Layer 2 of a small transformer language model trained on English Wikipedia (15 layers, counted from 0, width 128).
A neuron's activation on a vector x is SiLU(gate . x) times (in . x), where the dot is the dot product.

Input weights of the MLP neurons that the questions are about. A number n stands for (n - 500) times 0.00095.
n51 gate: 591,704,785,629,658,491,465,508,541,158,154,599,467,407,470,787,456,523,413,553,448,264,413,461,518,390,616,778,487,593,627,595,611,641,387,335,825,529,590,513,423,911,440,406,505,508,573,551,366,394,310,696,637,515,460,515,619,347,423,282,351,535,364,324,491,713,600,490,348,348,355,598,639,462,330,596,623,324,500,395,318,475,473,330,656,532,434,666,678,530,520,752,483,364,807,420,638,704,613,586,211,690,531,574,448,398,355,518,631,558,476,656,421,546,264,478,548,621,523,513,557,422,418,532,623,419,450,168
n84 gate: 533,285,730,587,620,504,616,551,488,526,352,652,530,600,496,603,441,547,301,507,577,410,558,535,485,372,431,316,595,493,627,283,414,539,334,633,548,561,565,554,602,582,406,311,586,470,490,606,336,248,435,643,552,512,568,643,500,643,533,483,523,447,665,562,507,409,570,363,759,567,549,378,457,490,597,601,548,485,616,520,346,397,345,695,580,592,518,341,570,790,607,541,422,458,582,686,655,640,329,621,490,526,511,472,780,368,299,446,410,550,566,622,343,386,452,704,400,525,826,536,451,552,437,316,337,506,471,373
n91 gate: 629,440,335,595,606,515,484,568,404,474,403,737,560,454,480,474,560,371,433,344,391,539,611,465,500,403,444,420,604,406,557,405,492,425,664,973,448,483,524,634,563,522,537,582,402,543,381,479,226,596,661,367,314,564,474,727,569,678,456,613,473,629,718,478,572,429,358,484,693,886,428,452,642,544,413,463,428,473,464,299,651,456,315,491,565,504,440,603,442,432,518,532,584,518,801,640,400,683,535,666,483,568,383,493,591,450,493,569,421,473,516,568,419,561,484,608,721,391,687,515,347,507,414,529,507,609,405,650
n93 gate: 477,522,746,542,636,724,587,532,642,490,611,384,548,452,616,538,545,303,243,422,493,440,566,507,318,680,439,384,461,852,566,446,523,562,426,536,521,525,575,539,334,575,399,443,306,476,309,687,500,313,690,520,341,271,416,839,653,663,605,654,459,438,496,556,482,580,580,483,422,488,356,414,449,696,635,493,564,532,433,409,515,555,387,389,291,580,683,412,481,682,481,470,497,537,333,651,595,503,489,706,500,671,722,543,597,454,352,346,617,500,600,543,457,497,550,515,369,328,327,421,712,292,644,466,320,612,395,545
n167 gate: 424,549,334,488,616,376,771,543,577,360,409,488,591,231,399,584,314,293,472,541,624,485,511,680,374,414,742,529,506,599,744,403,466,417,418,399,575,566,417,394,622,471,451,450,509,322,492,507,340,398,496,539,482,517,393,655,615,458,592,504,396,488,208,284,324,585,375,435,463,473,604,595,613,667,504,353,642,407,500,574,555,744,364,395,583,707,901,532,595,486,576,293,362,589,212,457,322,635,605,460,745,544,304,785,671,294,395,400,316,543,723,507,537,585,504,578,465,309,363,691,407,337,701,437,541,431,513,746
n176 gate: 603,488,234,544,612,594,474,513,173,590,500,456,503,465,623,545,721,483,539,433,464,458,588,461,421,437,629,395,566,706,335,510,584,410,440,510,445,478,416,659,333,586,367,402,567,509,695,649,500,529,516,489,569,324,636,393,336,444,680,587,806,387,587,538,603,462,359,459,456,651,387,603,371,544,609,610,465,565,391,582,675,466,500,557,382,500,576,705,526,422,470,519,492,457,471,659,552,673,552,464,469,533,320,578,604,434,401,426,343,686,558,759,380,513,518,580,622,554,535,581,625,490,401,673,328,476,419,385
n186 gate: 662,593,339,577,694,675,649,585,456,673,444,458,535,512,274,705,685,480,540,517,574,568,500,785,409,476,414,486,688,443,486,406,478,581,308,362,500,425,626,654,581,591,270,573,586,421,420,514,436,641,569,457,435,541,342,488,503,478,486,754,458,340,474,500,285,510,325,631,656,527,587,606,579,445,423,461,510,356,461,556,542,583,455,433,559,542,348,510,535,305,474,539,548,409,444,660,473,756,527,512,621,492,667,336,510,607,528,493,451,326,444,574,420,481,624,527,529,431,721,566,203,554,541,497,473,596,333,573
n210 gate: 401,694,635,342,469,691,688,514,413,675,507,470,300,391,658,546,492,312,467,350,307,466,471,365,370,481,489,678,449,531,426,463,344,556,666,581,453,496,511,290,435,408,348,567,406,593,496,379,387,803,603,520,584,506,352,598,543,322,546,438,573,782,475,366,511,623,640,610,413,537,445,619,500,486,301,489,622,319,706,525,489,437,442,548,536,477,500,175,643,425,471,509,637,511,478,294,176,577,218,690,649,522,250,438,598,531,431,508,614,567,622,362,480,542,537,496,456,379,352,731,452,523,531,480,767,551,492,443
n227 gate: 585,317,719,645,872,409,435,571,359,568,343,576,762,573,332,474,744,549,390,290,586,440,632,704,675,579,496,344,446,465,442,308,544,580,358,553,294,449,588,397,564,507,617,418,513,461,715,645,500,504,516,452,421,319,451,744,729,469,610,492,636,450,476,422,683,272,414,495,437,726,526,712,638,583,613,406,232,675,542,459,449,461,514,454,420,646,508,706,215,547,601,412,751,315,456,496,560,534,688,257,372,404,779,439,751,400,457,306,308,539,572,647,541,570,304,437,576,504,678,580,599,609,635,519,413,537,814,365
n258 gate: 529,717,614,419,432,414,661,333,425,733,542,464,397,496,737,223,532,497,479,431,430,441,540,507,507,464,451,456,609,335,521,613,274,443,704,458,420,616,653,555,482,506,567,650,492,546,367,521,447,517,736,344,361,405,594,607,393,423,493,470,376,618,621,460,457,456,479,561,431,393,523,556,546,572,372,415,679,318,715,497,404,306,306,488,772,537,383,479,583,512,397,667,522,585,541,305,260,376,334,696,517,453,387,693,490,367,515,281,591,615,457,270,303,678,415,604,400,402,493,482,369,575,354,366,450,500,452,464
n295 gate: 368,572,658,579,564,567,351,540,482,585,456,354,697,718,606,731,471,625,604,378,433,397,633,426,508,455,706,600,598,436,470,653,460,516,493,627,687,331,562,667,500,477,532,475,516,363,504,651,404,337,543,480,624,581,455,596,657,656,624,451,291,425,343,491,659,618,593,397,715,479,336,684,339,752,411,682,449,622,440,475,570,578,596,529,464,352,800,474,383,475,350,361,518,620,624,359,618,565,567,477,507,494,604,411,707,384,663,600,284,507,516,723,541,329,404,397,353,692,362,438,661,563,633,679,670,679,365,558
n299 gate: 446,360,686,554,568,296,427,508,581,635,626,294,481,619,364,508,451,619,747,557,171,474,337,361,612,363,457,401,410,419,363,679,326,425,762,205,712,477,586,461,292,550,465,397,342,414,476,524,385,531,469,466,535,490,691,565,492,584,285,677,728,528,430,454,496,703,684,495,545,451,500,424,350,450,546,424,492,491,527,423,262,538,557,424,457,224,693,460,698,659,694,513,351,372,520,635,581,423,540,574,614,584,488,433,311,332,637,273,300,554,518,603,558,447,415,154,574,516,771,702,500,453,560,364,448,412,293,298
n316 gate: 642,356,633,492,606,447,528,420,754,519,557,559,593,515,772,530,190,543,619,572,574,291,618,311,642,312,593,572,669,513,616,730,302,630,265,352,622,743,455,372,633,418,582,462,769,380,467,493,496,712,292,646,326,764,364,693,468,508,380,263,524,796,593,481,471,338,529,599,284,472,881,625,697,512,625,587,633,410,353,565,453,680,361,640,478,586,521,421,539,641,561,507,530,570,710,396,421,459,479,775,414,566,509,643,418,587,358,262,482,682,514,470,361,535,553,597,428,453,386,691,409,644,345,344,713,406,701,445
n51 in: 435,620,620,600,655,478,481,617,727,192,234,256,406,545,259,496,705,383,521,721,368,500,446,529,504,403,262,663,426,615,513,740,327,532,432,624,786,552,639,500,755,489,586,728,584,492,562,549,512,678,609,522,544,669,584,612,402,472,530,280,686,542,520,367,424,532,438,376,333,463,464,701,410,508,385,488,504,459,567,330,422,319,676,236,559,409,684,718,666,457,594,617,520,379,524,399,425,448,525,515,287,343,405,467,512,437,426,599,472,388,500,527,546,472,408,424,386,598,632,410,429,293,434,531,807,47,633,504
n84 in: 469,436,648,612,699,486,386,699,370,427,333,716,628,504,746,542,369,569,470,619,358,521,460,301,413,631,277,565,482,461,564,460,394,568,423,550,497,381,516,316,445,530,532,572,575,466,546,514,560,397,503,607,623,742,546,640,422,535,273,503,411,507,643,609,730,468,587,290,510,665,593,474,388,362,601,516,458,580,485,631,375,547,335,581,399,632,507,470,460,334,679,544,410,527,536,490,557,483,527,640,396,539,686,434,793,475,455,555,448,580,614,454,543,427,475,558,351,435,697,507,634,451,500,334,349,462,579,342
n91 in: 464,575,661,559,452,504,492,577,647,601,700,408,334,331,273,493,612,464,558,553,517,519,578,620,486,559,463,223,471,427,337,462,437,765,560,486,534,240,473,584,407,568,360,738,386,490,394,509,479,430,453,637,661,503,399,520,497,700,664,477,329,406,388,529,577,417,493,516,440,558,585,779,568,763,448,583,483,515,555,537,460,693,415,581,178,634,705,285,500,555,509,343,489,358,517,403,461,437,507,543,467,477,286,390,452,581,572,585,688,543,454,481,431,638,687,556,428,486,467,557,545,500,555,443,674,362,604,333
n93 in: 546,631,425,584,446,522,608,359,307,627,410,462,427,629,469,358,393,538,429,732,315,547,588,497,557,284,370,724,345,482,490,571,579,532,611,541,813,421,457,595,634,476,421,632,601,465,537,563,456,599,520,504,616,359,435,389,351,465,479,609,490,500,560,554,631,756,554,714,479,580,624,721,386,536,345,591,437,685,387,548,380,766,527,521,305,539,439,442,547,677,412,486,559,551,603,657,435,520,619,345,497,486,363,392,423,446,458,469,368,497,627,512,481,516,734,507,545,542,622,654,639,439,267,384,630,497,321,367
n167 in: 476,218,323,496,298,548,694,639,504,555,738,445,372,256,573,441,368,466,492,295,564,448,572,429,386,588,705,543,515,657,515,617,387,442,474,545,448,445,507,397,642,755,464,371,447,496,481,573,121,607,515,610,610,500,486,509,519,626,578,632,302,618,300,630,485,504,708,643,516,496,423,589,514,489,583,442,799,359,517,547,267,536,326,411,623,326,451,390,303,517,554,585,515,416,515,548,603,509,723,612,486,582,156,643,608,395,780,633,753,424,671,417,372,561,437,596,310,407,400,477,648,432,429,521,424,648,351,414
n176 in: 478,459,463,348,533,315,507,512,493,573,476,528,419,515,576,494,404,552,530,613,311,376,681,363,529,296,467,822,526,386,531,537,432,377,589,628,521,606,467,542,605,472,521,538,474,621,309,374,643,666,429,415,403,585,553,468,431,698,516,451,512,679,470,535,500,295,524,440,346,400,395,541,380,453,381,573,467,624,465,518,347,413,451,551,510,417,383,488,620,375,472,551,398,583,536,352,562,405,421,251,590,515,437,533,433,479,662,629,476,345,473,463,500,430,463,456,721,443,267,620,537,364,347,421,571,597,487,551
n186 in: 462,401,339,538,542,545,403,586,403,497,406,449,630,355,287,596,459,466,543,406,480,473,423,657,346,473,328,571,553,252,639,412,381,458,601,267,506,557,532,599,503,574,491,587,542,602,415,553,409,500,535,493,405,435,690,400,458,572,527,605,412,477,474,525,537,613,609,560,541,589,500,710,337,345,159,560,561,507,764,473,589,578,599,451,753,607,298,639,372,410,359,636,484,424,542,481,448,489,602,658,621,395,520,418,448,558,555,446,654,506,562,473,329,375,494,440,460,456,570,568,269,531,735,470,633,586,497,731
n210 in: 398,521,624,657,604,607,508,480,504,248,609,611,471,533,765,628,645,500,576,429,566,452,449,652,282,496,599,392,632,433,349,535,619,785,322,472,370,584,579,473,424,534,518,607,474,444,617,494,434,503,544,848,592,413,337,427,462,536,514,553,576,271,381,378,574,577,301,480,697,555,504,582,438,497,662,407,385,557,512,491,453,615,482,424,379,383,629,356,612,532,529,419,591,514,503,429,567,401,389,380,612,477,612,407,431,567,493,468,508,540,296,641,700,590,660,624,374,582,504,496,241,585,641,629,715,568,770,450
n227 in: 436,480,812,726,608,608,722,433,722,444,428,688,446,442,315,453,582,603,601,504,415,485,528,613,534,632,560,399,355,491,307,520,335,760,473,512,316,512,556,532,551,529,616,355,665,359,448,572,423,595,476,662,650,430,526,723,639,427,656,473,608,640,436,509,467,648,463,561,667,596,648,820,736,606,577,496,139,762,123,578,479,665,529,422,416,602,602,484,585,657,634,423,413,545,341,645,693,381,638,435,592,503,639,641,271,469,327,316,242,364,711,698,333,329,369,446,616,371,603,546,386,591,462,579,360,596,752,366
n258 in: 391,347,570,536,456,369,486,353,590,494,568,595,431,375,504,457,340,441,478,626,305,389,464,535,444,484,447,823,495,513,698,588,618,565,650,566,593,472,612,558,549,543,538,582,419,437,459,457,569,297,568,483,569,582,462,470,609,479,398,330,449,615,506,408,500,636,586,813,373,596,306,507,589,463,536,497,568,382,562,558,368,596,612,536,641,315,484,395,467,752,449,568,372,684,497,564,414,582,380,641,416,553,516,610,356,548,487,477,500,388,507,381,535,479,433,397,296,328,393,425,633,218,423,345,564,564,323,454
n295 in: 337,661,669,599,488,694,418,500,360,653,567,535,679,614,500,656,616,545,572,555,489,465,593,515,405,477,763,492,603,386,431,637,455,376,349,549,504,239,571,593,488,473,385,525,614,260,459,719,227,478,463,426,637,530,591,576,773,605,681,464,460,331,429,433,632,500,557,452,735,367,467,616,357,713,438,555,545,613,391,468,560,572,561,583,392,360,879,446,444,452,401,427,476,649,504,375,625,525,527,566,489,353,685,295,662,596,583,708,373,558,407,818,503,358,430,585,392,684,456,547,603,706,683,577,512,720,433,539
n299 in: 340,381,496,210,519,415,396,271,487,523,593,481,538,348,318,538,578,597,435,534,536,574,668,380,580,437,346,432,396,512,489,475,539,550,437,394,604,398,607,266,280,484,585,691,403,706,572,500,529,518,687,386,561,563,473,398,421,275,402,576,479,559,604,344,489,497,631,676,354,389,492,525,333,419,413,517,532,831,396,640,557,524,532,732,456,416,518,621,307,599,561,576,474,430,421,426,562,488,511,500,327,592,572,562,442,656,621,586,325,594,605,316,407,330,503,567,384,717,353,613,705,469,318,429,820,325,549,417
n316 in: 461,302,802,279,355,609,603,385,383,673,650,559,512,387,528,276,426,488,459,521,516,455,575,537,766,496,577,525,551,688,351,750,535,437,234,434,350,560,242,520,650,548,368,449,540,264,471,573,426,636,336,553,334,525,368,586,560,707,598,438,723,629,528,663,621,287,463,609,479,588,646,588,789,560,653,831,640,572,632,497,552,449,511,729,294,573,306,314,400,355,489,357,641,331,730,568,500,359,315,759,535,514,874,598,284,521,547,390,624,709,427,496,504,473,595,437,586,597,613,504,488,670,353,382,533,426,470,589

Each question shows a token from some text and the vector x that enters the MLP there. A number n stands for (n - 500) times 0.0046.

" d": 507,549,560,465,444,530,521,486,603,574,430,510,486,538,501,499,526,421,541,502,468,371,570,437,536,545,506,552,390,499,443,446,512,489,555,536,545,514,582,407,490,547,521,581,547,443,472,495,461,406,518,491,532,446,495,461,562,481,414,479,496,508,518,481,511,440,443,502,564,420,572,535,524,463,547,471,453,416,528,485,502,453,579,571,442,559,475,554,514,544,592,413,569,491,516,612,428,373,397,495,374,542,501,542,659,502,618,491,527,423,531,482,420,529,513,490,479,334,505,632,391,453,490,481,460,674,586,401
The neuron with the highest activation: n227

"al": 478,579,394,394,454,483,503,502,574,503,418,410,482,514,481,504,506,557,406,590,447,624,550,516,506,408,510,486,498,559,437,587,448,529,511,520,427,506,469,478,583,456,499,468,547,529,521,461,509,629,470,433,497,444,527,497,489,462,520,509,582,454,545,493,598,535,578,369,445,528,413,550,450,432,588,521,417,514,474,570,451,421,361,482,562,451,492,425,478,442,521,485,680,497,473,521,484,485,499,478,643,423,573,594,518,368,557,474,474,617,583,508,482,493,493,513,509,364,514,517,611,476,522,519,522,599,454,598
The most active neuron and its activation: n176, at about 0.17

"0": 438,451,431,519,477,460,570,477,425,421,532,507,477,555,457,517,452,329,584,538,488,619,492,476,438,477,510,335,475,460,450,460,603,631,507,517,568,585,452,530,450,488,444,510,505,550,389,478,532,570,492,603,587,577,560,515,438,492,472,492,531,491,465,404,442,385,498,380,560,499,425,461,607,452,558,516,466,404,501,525,480,516,480,568,460,484,571,502,513,529,360,522,444,600,503,560,482,513,609,510,502,487,528,553,491,464,578,475,546,446,365,582,387,514,517,517,454,527,517,555,517,420,449,500,515,658,543,489
Which two neurons fire most, strongest first? n91, n51

"P": 514,531,551,507,477,385,491,445,470,499,526,498,465,504,432,512,538,467,558,504,496,484,571,253,494,473,493,475,462,472,498,523,423,547,482,434,410,359,576,662,465,414,421,539,531,531,475,473,587,332,501,338,535,576,489,498,578,485,596,455,521,478,553,616,470,458,620,410,414,501,539,569,430,515,530,562,500,505,496,510,478,518,507,537,531,496,397,565,516,510,498,539,512,450,546,523,567,599,529,466,390,340,537,510,459,455,533,470,564,413,532,493,411,442,488,478,361,365,519,501,649,542,414,374,409,568,568,583
The most active neuron and its activation: n210, at about 0.26

"re": 440,483,499,448,486,514,419,445,427,424,412,481,500,540,482,502,536,530,475,504,627,587,515,417,489,500,556,508,485,488,477,454,650,443,347,517,390,575,458,536,412,540,509,413,527,528,507,566,628,544,527,508,607,476,476,494,531,460,513,603,494,389,501,556,495,379,474,363,466,470,569,505,471,516,539,475,538,502,507,598,487,454,602,411,551,479,486,585,533,586,396,496,538,564,417,595,516,408,393,517,510,605,539,432,560,667,499,483,527,423,455,376,615,515,481,502,479,595,542,492,432,543,447,492,509,557,453,454
The neuron with the highest activation: n91

"l": 564,534,456,492,400,520,491,473,521,447,424,465,442,520,443,476,551,512,561,496,571,565,560,532,495,527,524,411,548,553,447,524,545,424,593,446,524,426,470,564,555,523,609,546,512,534,517,559,467,471,461,462,439,498,495,501,497,620,464,448,555,330,426,376,562,490,602,405,461,445,544,511,490,467,594,526,453,377,494,484,488,437,423,430,446,546,466,495,631,369,345,508,543,469,493,519,482,508,395,491,577,496,486,473,477,493,519,568,404,453,504,394,451,546,512,496,572,585,455,527,370,545,562,514,530,456,491,570
Which three neurons fire most, strongest first? n84, n227, n93

"p": 465,536,508,467,461,530,484,465,419,466,503,468,506,532,510,513,548,525,594,456,442,397,550,546,509,555,565,523,546,515,504,495,453,476,508,599,527,430,534,675,547,395,532,507,500,332,450,565,411,593,501,446,478,434,517,520,579,558,546,460,519,371,415,479,523,464,483,442,551,456,425,478,512,573,446,536,454,427,496,581,537,598,712,491,478,481,513,566,436,557,454,259,563,507,533,407,512,492,530,510,579,416,540,521,521,513,620,481,473,488,466,604,521,505,470,482,430,552,507,482,501,522,592,644,495,655,397,567
The neuron with the highest activation: n295

"y": 499,496,440,495,452,545,508,461,500,465,506,528,503,505,481,498,526,586,562,513,482,563,459,475,527,549,430,487,508,502,437,446,402,270,493,508,446,537,511,448,408,453,425,511,476,541,477,485,460,565,466,467,528,503,583,457,417,516,514,472,495,543,354,473,568,531,372,478,558,490,414,538,490,434,449,570,540,533,517,474,497,524,591,446,439,515,486,600,559,609,396,351,528,473,477,544,421,517,469,422,561,590,561,490,520,429,536,464,509,486,402,434,562,430,574,523,497,493,566,428,543,444,591,516,497,559,457,466
The most active neuron and its activation: n84, at about 0.059

"4": 506,491,462,464,525,531,539,424,533,407,456,534,512,491,523,504,509,242,551,539,539,556,588,496,517,499,442,518,625,471,411,488,500,674,525,526,509,502,532,546,505,392,517,419,519,535,507,482,418,474,469,438,527,640,581,519,530,483,472,487,485,482,542,395,471,472,446,502,508,540,504,457,458,396,520,478,506,467,505,626,470,559,473,531,475,504,509,555,589,472,343,465,475,499,503,527,476,533,579,489,600,535,463,513,463,537,536,461,491,434,536,576,528,457,549,501,495,530,567,505,430,500,476,453,525,533,510,447
The most active neuron and its activation: n186, at about 0.039

"ic": 528,467,448,452,351,494,589,584,489,467,510,524,532,446,520,524,519,467,380,542,604,477,507,445,540,549,450,565,548,491,440,465,486,639,416,489,561,523,567,569,495,550,563,540,460,519,473,549,580,621,468,441,568,430,489,492,557,474,497,561,556,480,462,642,481,419,431,497,549,512,513,473,496,490,578,558,450,470,456,628,519,452,562,448,433,422,446,597,446,534,481,453,377,507,459,429,408,485,603,465,442,415,412,480,485,515,496,517,421,526,406,480,607,466,579,524,485,461,526,500,578,571,505,544,541,513,482,502
The neuron with the highest activation: n258

" to": 507,507,392,535,511,398,533,465,507,431,457,534,432,435,471,529,550,423,529,492,583,437,490,308,540,518,453,478,589,535,628,592,364,531,537,468,523,608,522,513,600,560,458,501,499,387,533,454,455,626,530,575,662,501,510,483,649,561,441,480,458,455,503,436,482,597,564,485,492,509,522,580,461,520,464,456,505,328,505,452,464,529,637,473,557,445,548,520,549,480,518,369,610,473,535,488,504,481,562,487,628,475,458,518,568,448,469,413,517,528,599,497,551,523,463,529,370,352,495,504,486,433,492,412,465,560,540,500
The neuron with the highest activation: n167

" in": 535,496,617,570,526,450,505,438,587,495,538,484,465,528,459,492,483,460,530,504,584,391,597,404,554,480,531,577,552,561,569,468,545,589,602,465,578,519,521,534,536,535,497,571,459,518,490,447,563,416,511,564,599,458,443,507,421,522,447,570,534,476,453,491,502,460,466,390,470,528,465,522,511,342,501,544,461,638,512,369,468,467,635,468,505,470,579,468,442,452,573,402,425,602,491,609,494,507,463,521,619,507,461,567,444,455,441,464,514,495,608,480,271,484,502,535,486,440,491,518,409,493,543,521,631,572,463,548
The neuron with the highest activation: n93

" A": 494,491,514,549,449,462,527,469,482,431,444,551,494,475,509,503,544,392,472,475,476,508,578,538,529,490,484,499,626,548,483,421,402,421,495,554,360,505,431,518,450,263,490,540,504,651,428,463,524,357,517,518,563,429,394,499,453,461,540,399,466,459,521,449,494,582,545,451,486,531,412,544,496,531,379,584,462,451,480,426,496,460,570,501,499,454,542,330,406,540,368,636,542,470,511,579,492,477,512,471,500,433,603,536,505,545,458,507,524,494,469,505,514,489,450,504,491,510,484,502,470,551,554,526,458,370,588,450
Which two neurons fire most, strongest first? n167, n210

"in": 488,490,444,565,507,512,426,483,518,514,515,536,520,493,488,570,542,312,529,476,470,487,521,518,523,535,583,530,413,556,556,527,562,570,475,524,447,543,455,605,644,506,471,529,480,617,529,495,544,404,394,525,571,525,518,506,486,533,441,512,534,437,499,576,573,405,367,623,346,460,501,479,508,345,541,457,495,566,507,522,471,614,612,506,578,470,464,409,490,514,505,498,607,473,465,500,447,418,461,494,522,484,508,445,498,507,436,500,424,516,501,507,340,442,592,505,530,489,426,415,438,365,497,542,497,546,515,502
The neuron with the highest activation: n295

"ro": 437,491,456,488,528,449,520,400,522,464,519,472,429,521,538,488,547,499,394,518,536,659,529,469,523,459,524,494,507,478,451,406,565,333,472,453,477,484,415,495,485,618,637,420,463,538,429,543,480,440,516,525,578,582,453,467,545,525,516,497,506,425,411,519,556,450,386,376,523,537,554,521,463,503,461,478,542,449,493,568,540,518,628,467,533,434,417,619,497,497,470,495,710,502,450,529,547,373,503,501,537,557,426,526,586,548,542,530,545,518,458,474,418,546,581,554,405,538,489,517,557,494,504,429,458,580,475,426
The neuron with the highest activation: n51

"ag": 534,559,451,457,414,549,558,421,531,490,559,484,535,484,503,490,434,622,517,470,535,535,521,545,520,541,474,485,562,491,511,559,545,481,481,476,520,513,398,371,536,590,531,437,534,475,530,430,631,513,530,514,403,384,512,468,452,550,546,485,670,532,487,461,516,603,580,558,533,473,461,500,501,479,555,527,506,461,481,596,492,523,640,611,530,446,454,558,446,453,571,477,750,610,532,390,534,557,576,498,682,468,539,557,391,677,579,499,426,626,464,540,497,480,498,520,531,446,573,448,459,498,422,593,526,474,558,493
The neuron with the highest activation: n316

"\n": 484,514,490,497,409,447,514,563,561,548,553,465,494,517,547,520,522,482,500,499,444,554,564,489,489,519,496,485,262,441,554,535,465,530,526,571,378,552,450,523,549,500,508,421,558,411,464,529,485,546,473,542,499,557,421,506,453,549,466,524,462,580,482,455,450,569,410,446,598,488,530,539,472,535,537,454,508,608,515,339,490,463,573,464,505,471,594,461,528,453,484,544,393,453,475,406,481,472,639,535,625,500,465,550,506,537,563,484,545,510,498,430,381,412,567,426,454,579,519,489,464,581,498,428,514,303,537,527
The neuron with the highest activation: n167

"os": 517,551,460,447,527,502,440,436,469,475,488,482,528,533,411,476,496,552,460,450,692,429,500,446,501,464,505,545,502,480,494,535,487,667,483,607,471,555,469,422,431,516,580,470,458,476,464,515,572,392,502,518,580,474,508,480,416,507,511,568,494,614,524,437,502,372,331,491,445,445,465,578,596,470,474,473,498,454,528,565,513,468,405,540,479,551,421,327,563,489,587,498,685,525,502,484,513,531,579,487,501,506,470,628,525,613,569,554,637,620,347,506,406,449,524,514,503,580,508,432,547,352,430,497,442,492,539,404
Which three neurons fire most, strongest first? n295, n316, n186

"ou": 445,457,508,461,594,471,562,491,526,494,486,500,464,546,448,522,560,538,564,510,654,555,478,436,526,526,454,454,580,606,450,586,634,491,542,541,639,569,471,490,558,530,511,441,472,262,568,463,501,496,477,612,546,514,529,500,584,462,475,439,417,463,403,423,458,667,437,585,427,499,491,534,444,579,479,473,474,364,534,367,485,458,507,407,559,505,430,304,483,578,441,391,542,549,474,464,556,398,602,520,483,538,531,491,524,592,450,493,547,520,441,463,413,492,531,548,506,502,486,464,495,372,472,481,484,440,538,433
Which three neurons fire most, strongest first? n51, n176, n167

"it": 475,502,485,508,480,457,494,486,563,482,526,539,554,495,529,494,585,519,490,459,609,448,539,525,523,498,458,433,526,551,486,501,534,489,505,612,533,654,436,393,517,369,466,440,443,465,479,517,569,490,464,484,413,420,568,492,351,518,546,497,427,573,507,561,428,576,516,501,431,470,533,467,494,464,579,524,518,459,436,540,468,494,658,478,495,564,558,487,683,429,569,448,479,543,483,493,462,523,390,476,301,325,520,393,455,427,546,536,458,386,496,399,618,471,461,532,450,475,509,476,498,548,320,478,449,488,481,408
The neuron with the highest activation: n186

"3": 525,453,509,427,532,504,538,413,495,414,507,523,527,474,528,533,496,275,553,533,515,541,606,561,504,501,543,456,548,454,389,419,446,620,508,524,494,522,579,482,484,459,500,429,531,592,438,469,450,508,513,462,546,593,567,518,520,482,471,500,492,505,478,345,448,550,496,514,530,518,478,445,452,408,581,475,523,519,480,682,471,556,494,512,452,490,526,514,551,502,351,475,509,514,511,492,490,512,588,500,543,558,442,508,466,532,573,486,520,416,532,611,516,495,554,494,483,489,511,515,446,509,518,454,487,536,545,446
The most active neuron and its activation: n210, at about 0.084

" that": 541,530,506,559,531,539,540,418,504,384,445,496,496,529,427,512,537,571,571,553,592,546,465,654,504,455,439,478,646,508,532,567,395,497,478,526,521,561,453,577,701,581,461,461,513,477,412,470,384,532,511,445,504,450,589,500,538,470,468,446,482,456,528,497,465,616,333,500,523,499,429,478,494,600,425,570,571,440,530,453,485,353,546,439,525,504,569,750,464,526,503,410,408,461,527,409,568,521,497,497,562,466,497,521,580,444,510,507,434,522,498,481,490,496,495,560,535,396,584,458,464,593,510,506,536,485,505,322
The neuron with the highest activation: n51

"et": 486,517,482,446,486,576,479,449,491,472,517,480,490,562,471,518,500,520,463,540,496,403,519,502,542,328,529,524,396,510,597,520,467,418,370,401,601,572,558,524,544,267,495,489,477,596,461,509,527,467,568,393,654,495,506,488,415,525,467,553,480,472,470,469,443,440,445,529,431,460,502,526,451,425,595,528,550,616,483,599,465,522,602,511,642,439,476,465,524,446,679,493,446,433,496,386,410,515,487,463,482,435,500,525,446,473,527,516,535,393,418,535,551,529,504,449,433,452,492,504,457,485,391,538,519,445,475,523
Which two neurons fire most, strongest first? n227, n91

" on": 480,504,529,547,490,439,486,463,540,489,524,457,466,482,437,475,472,558,463,488,655,361,411,481,507,561,497,500,532,446,505,644,685,567,492,490,531,569,488,671,576,607,618,521,529,553,488,508,528,536,523,530,553,573,433,492,452,479,413,547,553,576,444,554,495,594,612,507,433,512,514,509,510,435,357,466,536,465,530,482,449,473,519,408,517,514,553,450,406,565,535,359,299,614,533,333,525,504,493,507,458,514,487,487,538,395,563,409,510,466,563,444,362,531,491,534,374,465,452,490,467,464,561,413,532,525,467,433
Which three neurons fire most, strongest first? n258, n51, n167

" 1": 476,510,520,529,517,527,488,610,468,567,538,537,484,476,551,528,598,393,520,508,741,455,571,504,486,498,490,435,348,494,506,441,611,551,480,416,426,511,430,676,545,512,448,430,478,473,509,507,488,508,480,461,474,355,477,498,487,524,470,465,515,446,559,337,443,342,482,480,526,489,558,468,348,476,421,544,586,388,494,506,482,453,509,356,445,517,469,374,445,460,330,504,673,423,510,527,470,529,553,536,543,523,466,496,530,341,443,477,482,468,489,501,574,496,516,504,528,459,540,527,643,460,527,360,444,546,479,561
The most active neuron and its activation: n299, at about 0.15

"==": 487,558,575,506,449,475,493,462,514,486,482,439,494,465,499,528,572,442,524,504,559,445,577,615,498,514,390,532,367,470,496,466,468,481,594,434,435,522,571,450,562,500,507,379,486,515,512,533,503,539,525,637,461,623,494,478,518,565,530,476,464,456,533,528,511,529,252,313,539,577,461,553,538,480,560,432,493,456,459,670,551,532,527,464,459,512,502,372,489,544,548,463,440,468,496,456,663,531,603,559,586,460,530,593,577,440,418,549,593,433,417,550,480,440,527,524,601,443,415,521,586,436,544,395,573,498,453,470
The neuron with the highest activation: n227

"5": 483,499,509,486,496,552,522,514,532,430,456,503,533,467,506,517,542,266,504,531,521,556,564,612,503,497,526,442,567,514,420,435,560,635,490,518,520,531,512,507,500,490,488,390,530,483,462,463,469,435,439,525,500,587,568,527,551,448,514,447,490,368,521,395,458,502,375,372,543,506,403,443,461,527,607,458,477,385,508,642,530,590,466,566,488,516,554,530,538,461,400,403,424,448,486,531,473,486,507,540,550,542,467,512,456,521,461,480,505,471,564,605,528,455,500,499,503,520,553,504,471,460,463,377,529,588,540,444
The neuron with the highest activation: n299

"ul": 549,531,442,506,422,419,504,622,538,526,435,546,505,529,421,527,582,481,515,472,656,628,486,635,477,467,413,382,510,559,409,527,524,539,488,551,546,457,461,532,616,419,629,504,509,540,417,522,466,495,407,523,542,457,534,499,540,506,595,463,482,340,496,486,605,552,420,490,521,482,620,436,488,446,413,454,451,552,478,548,502,484,530,399,447,457,438,513,529,434,525,427,604,491,477,403,535,545,478,464,391,413,549,503,571,509,584,502,476,556,494,563,370,453,515,504,461,471,547,503,446,466,473,628,575,479,405,529
The neuron with the highest activation: n258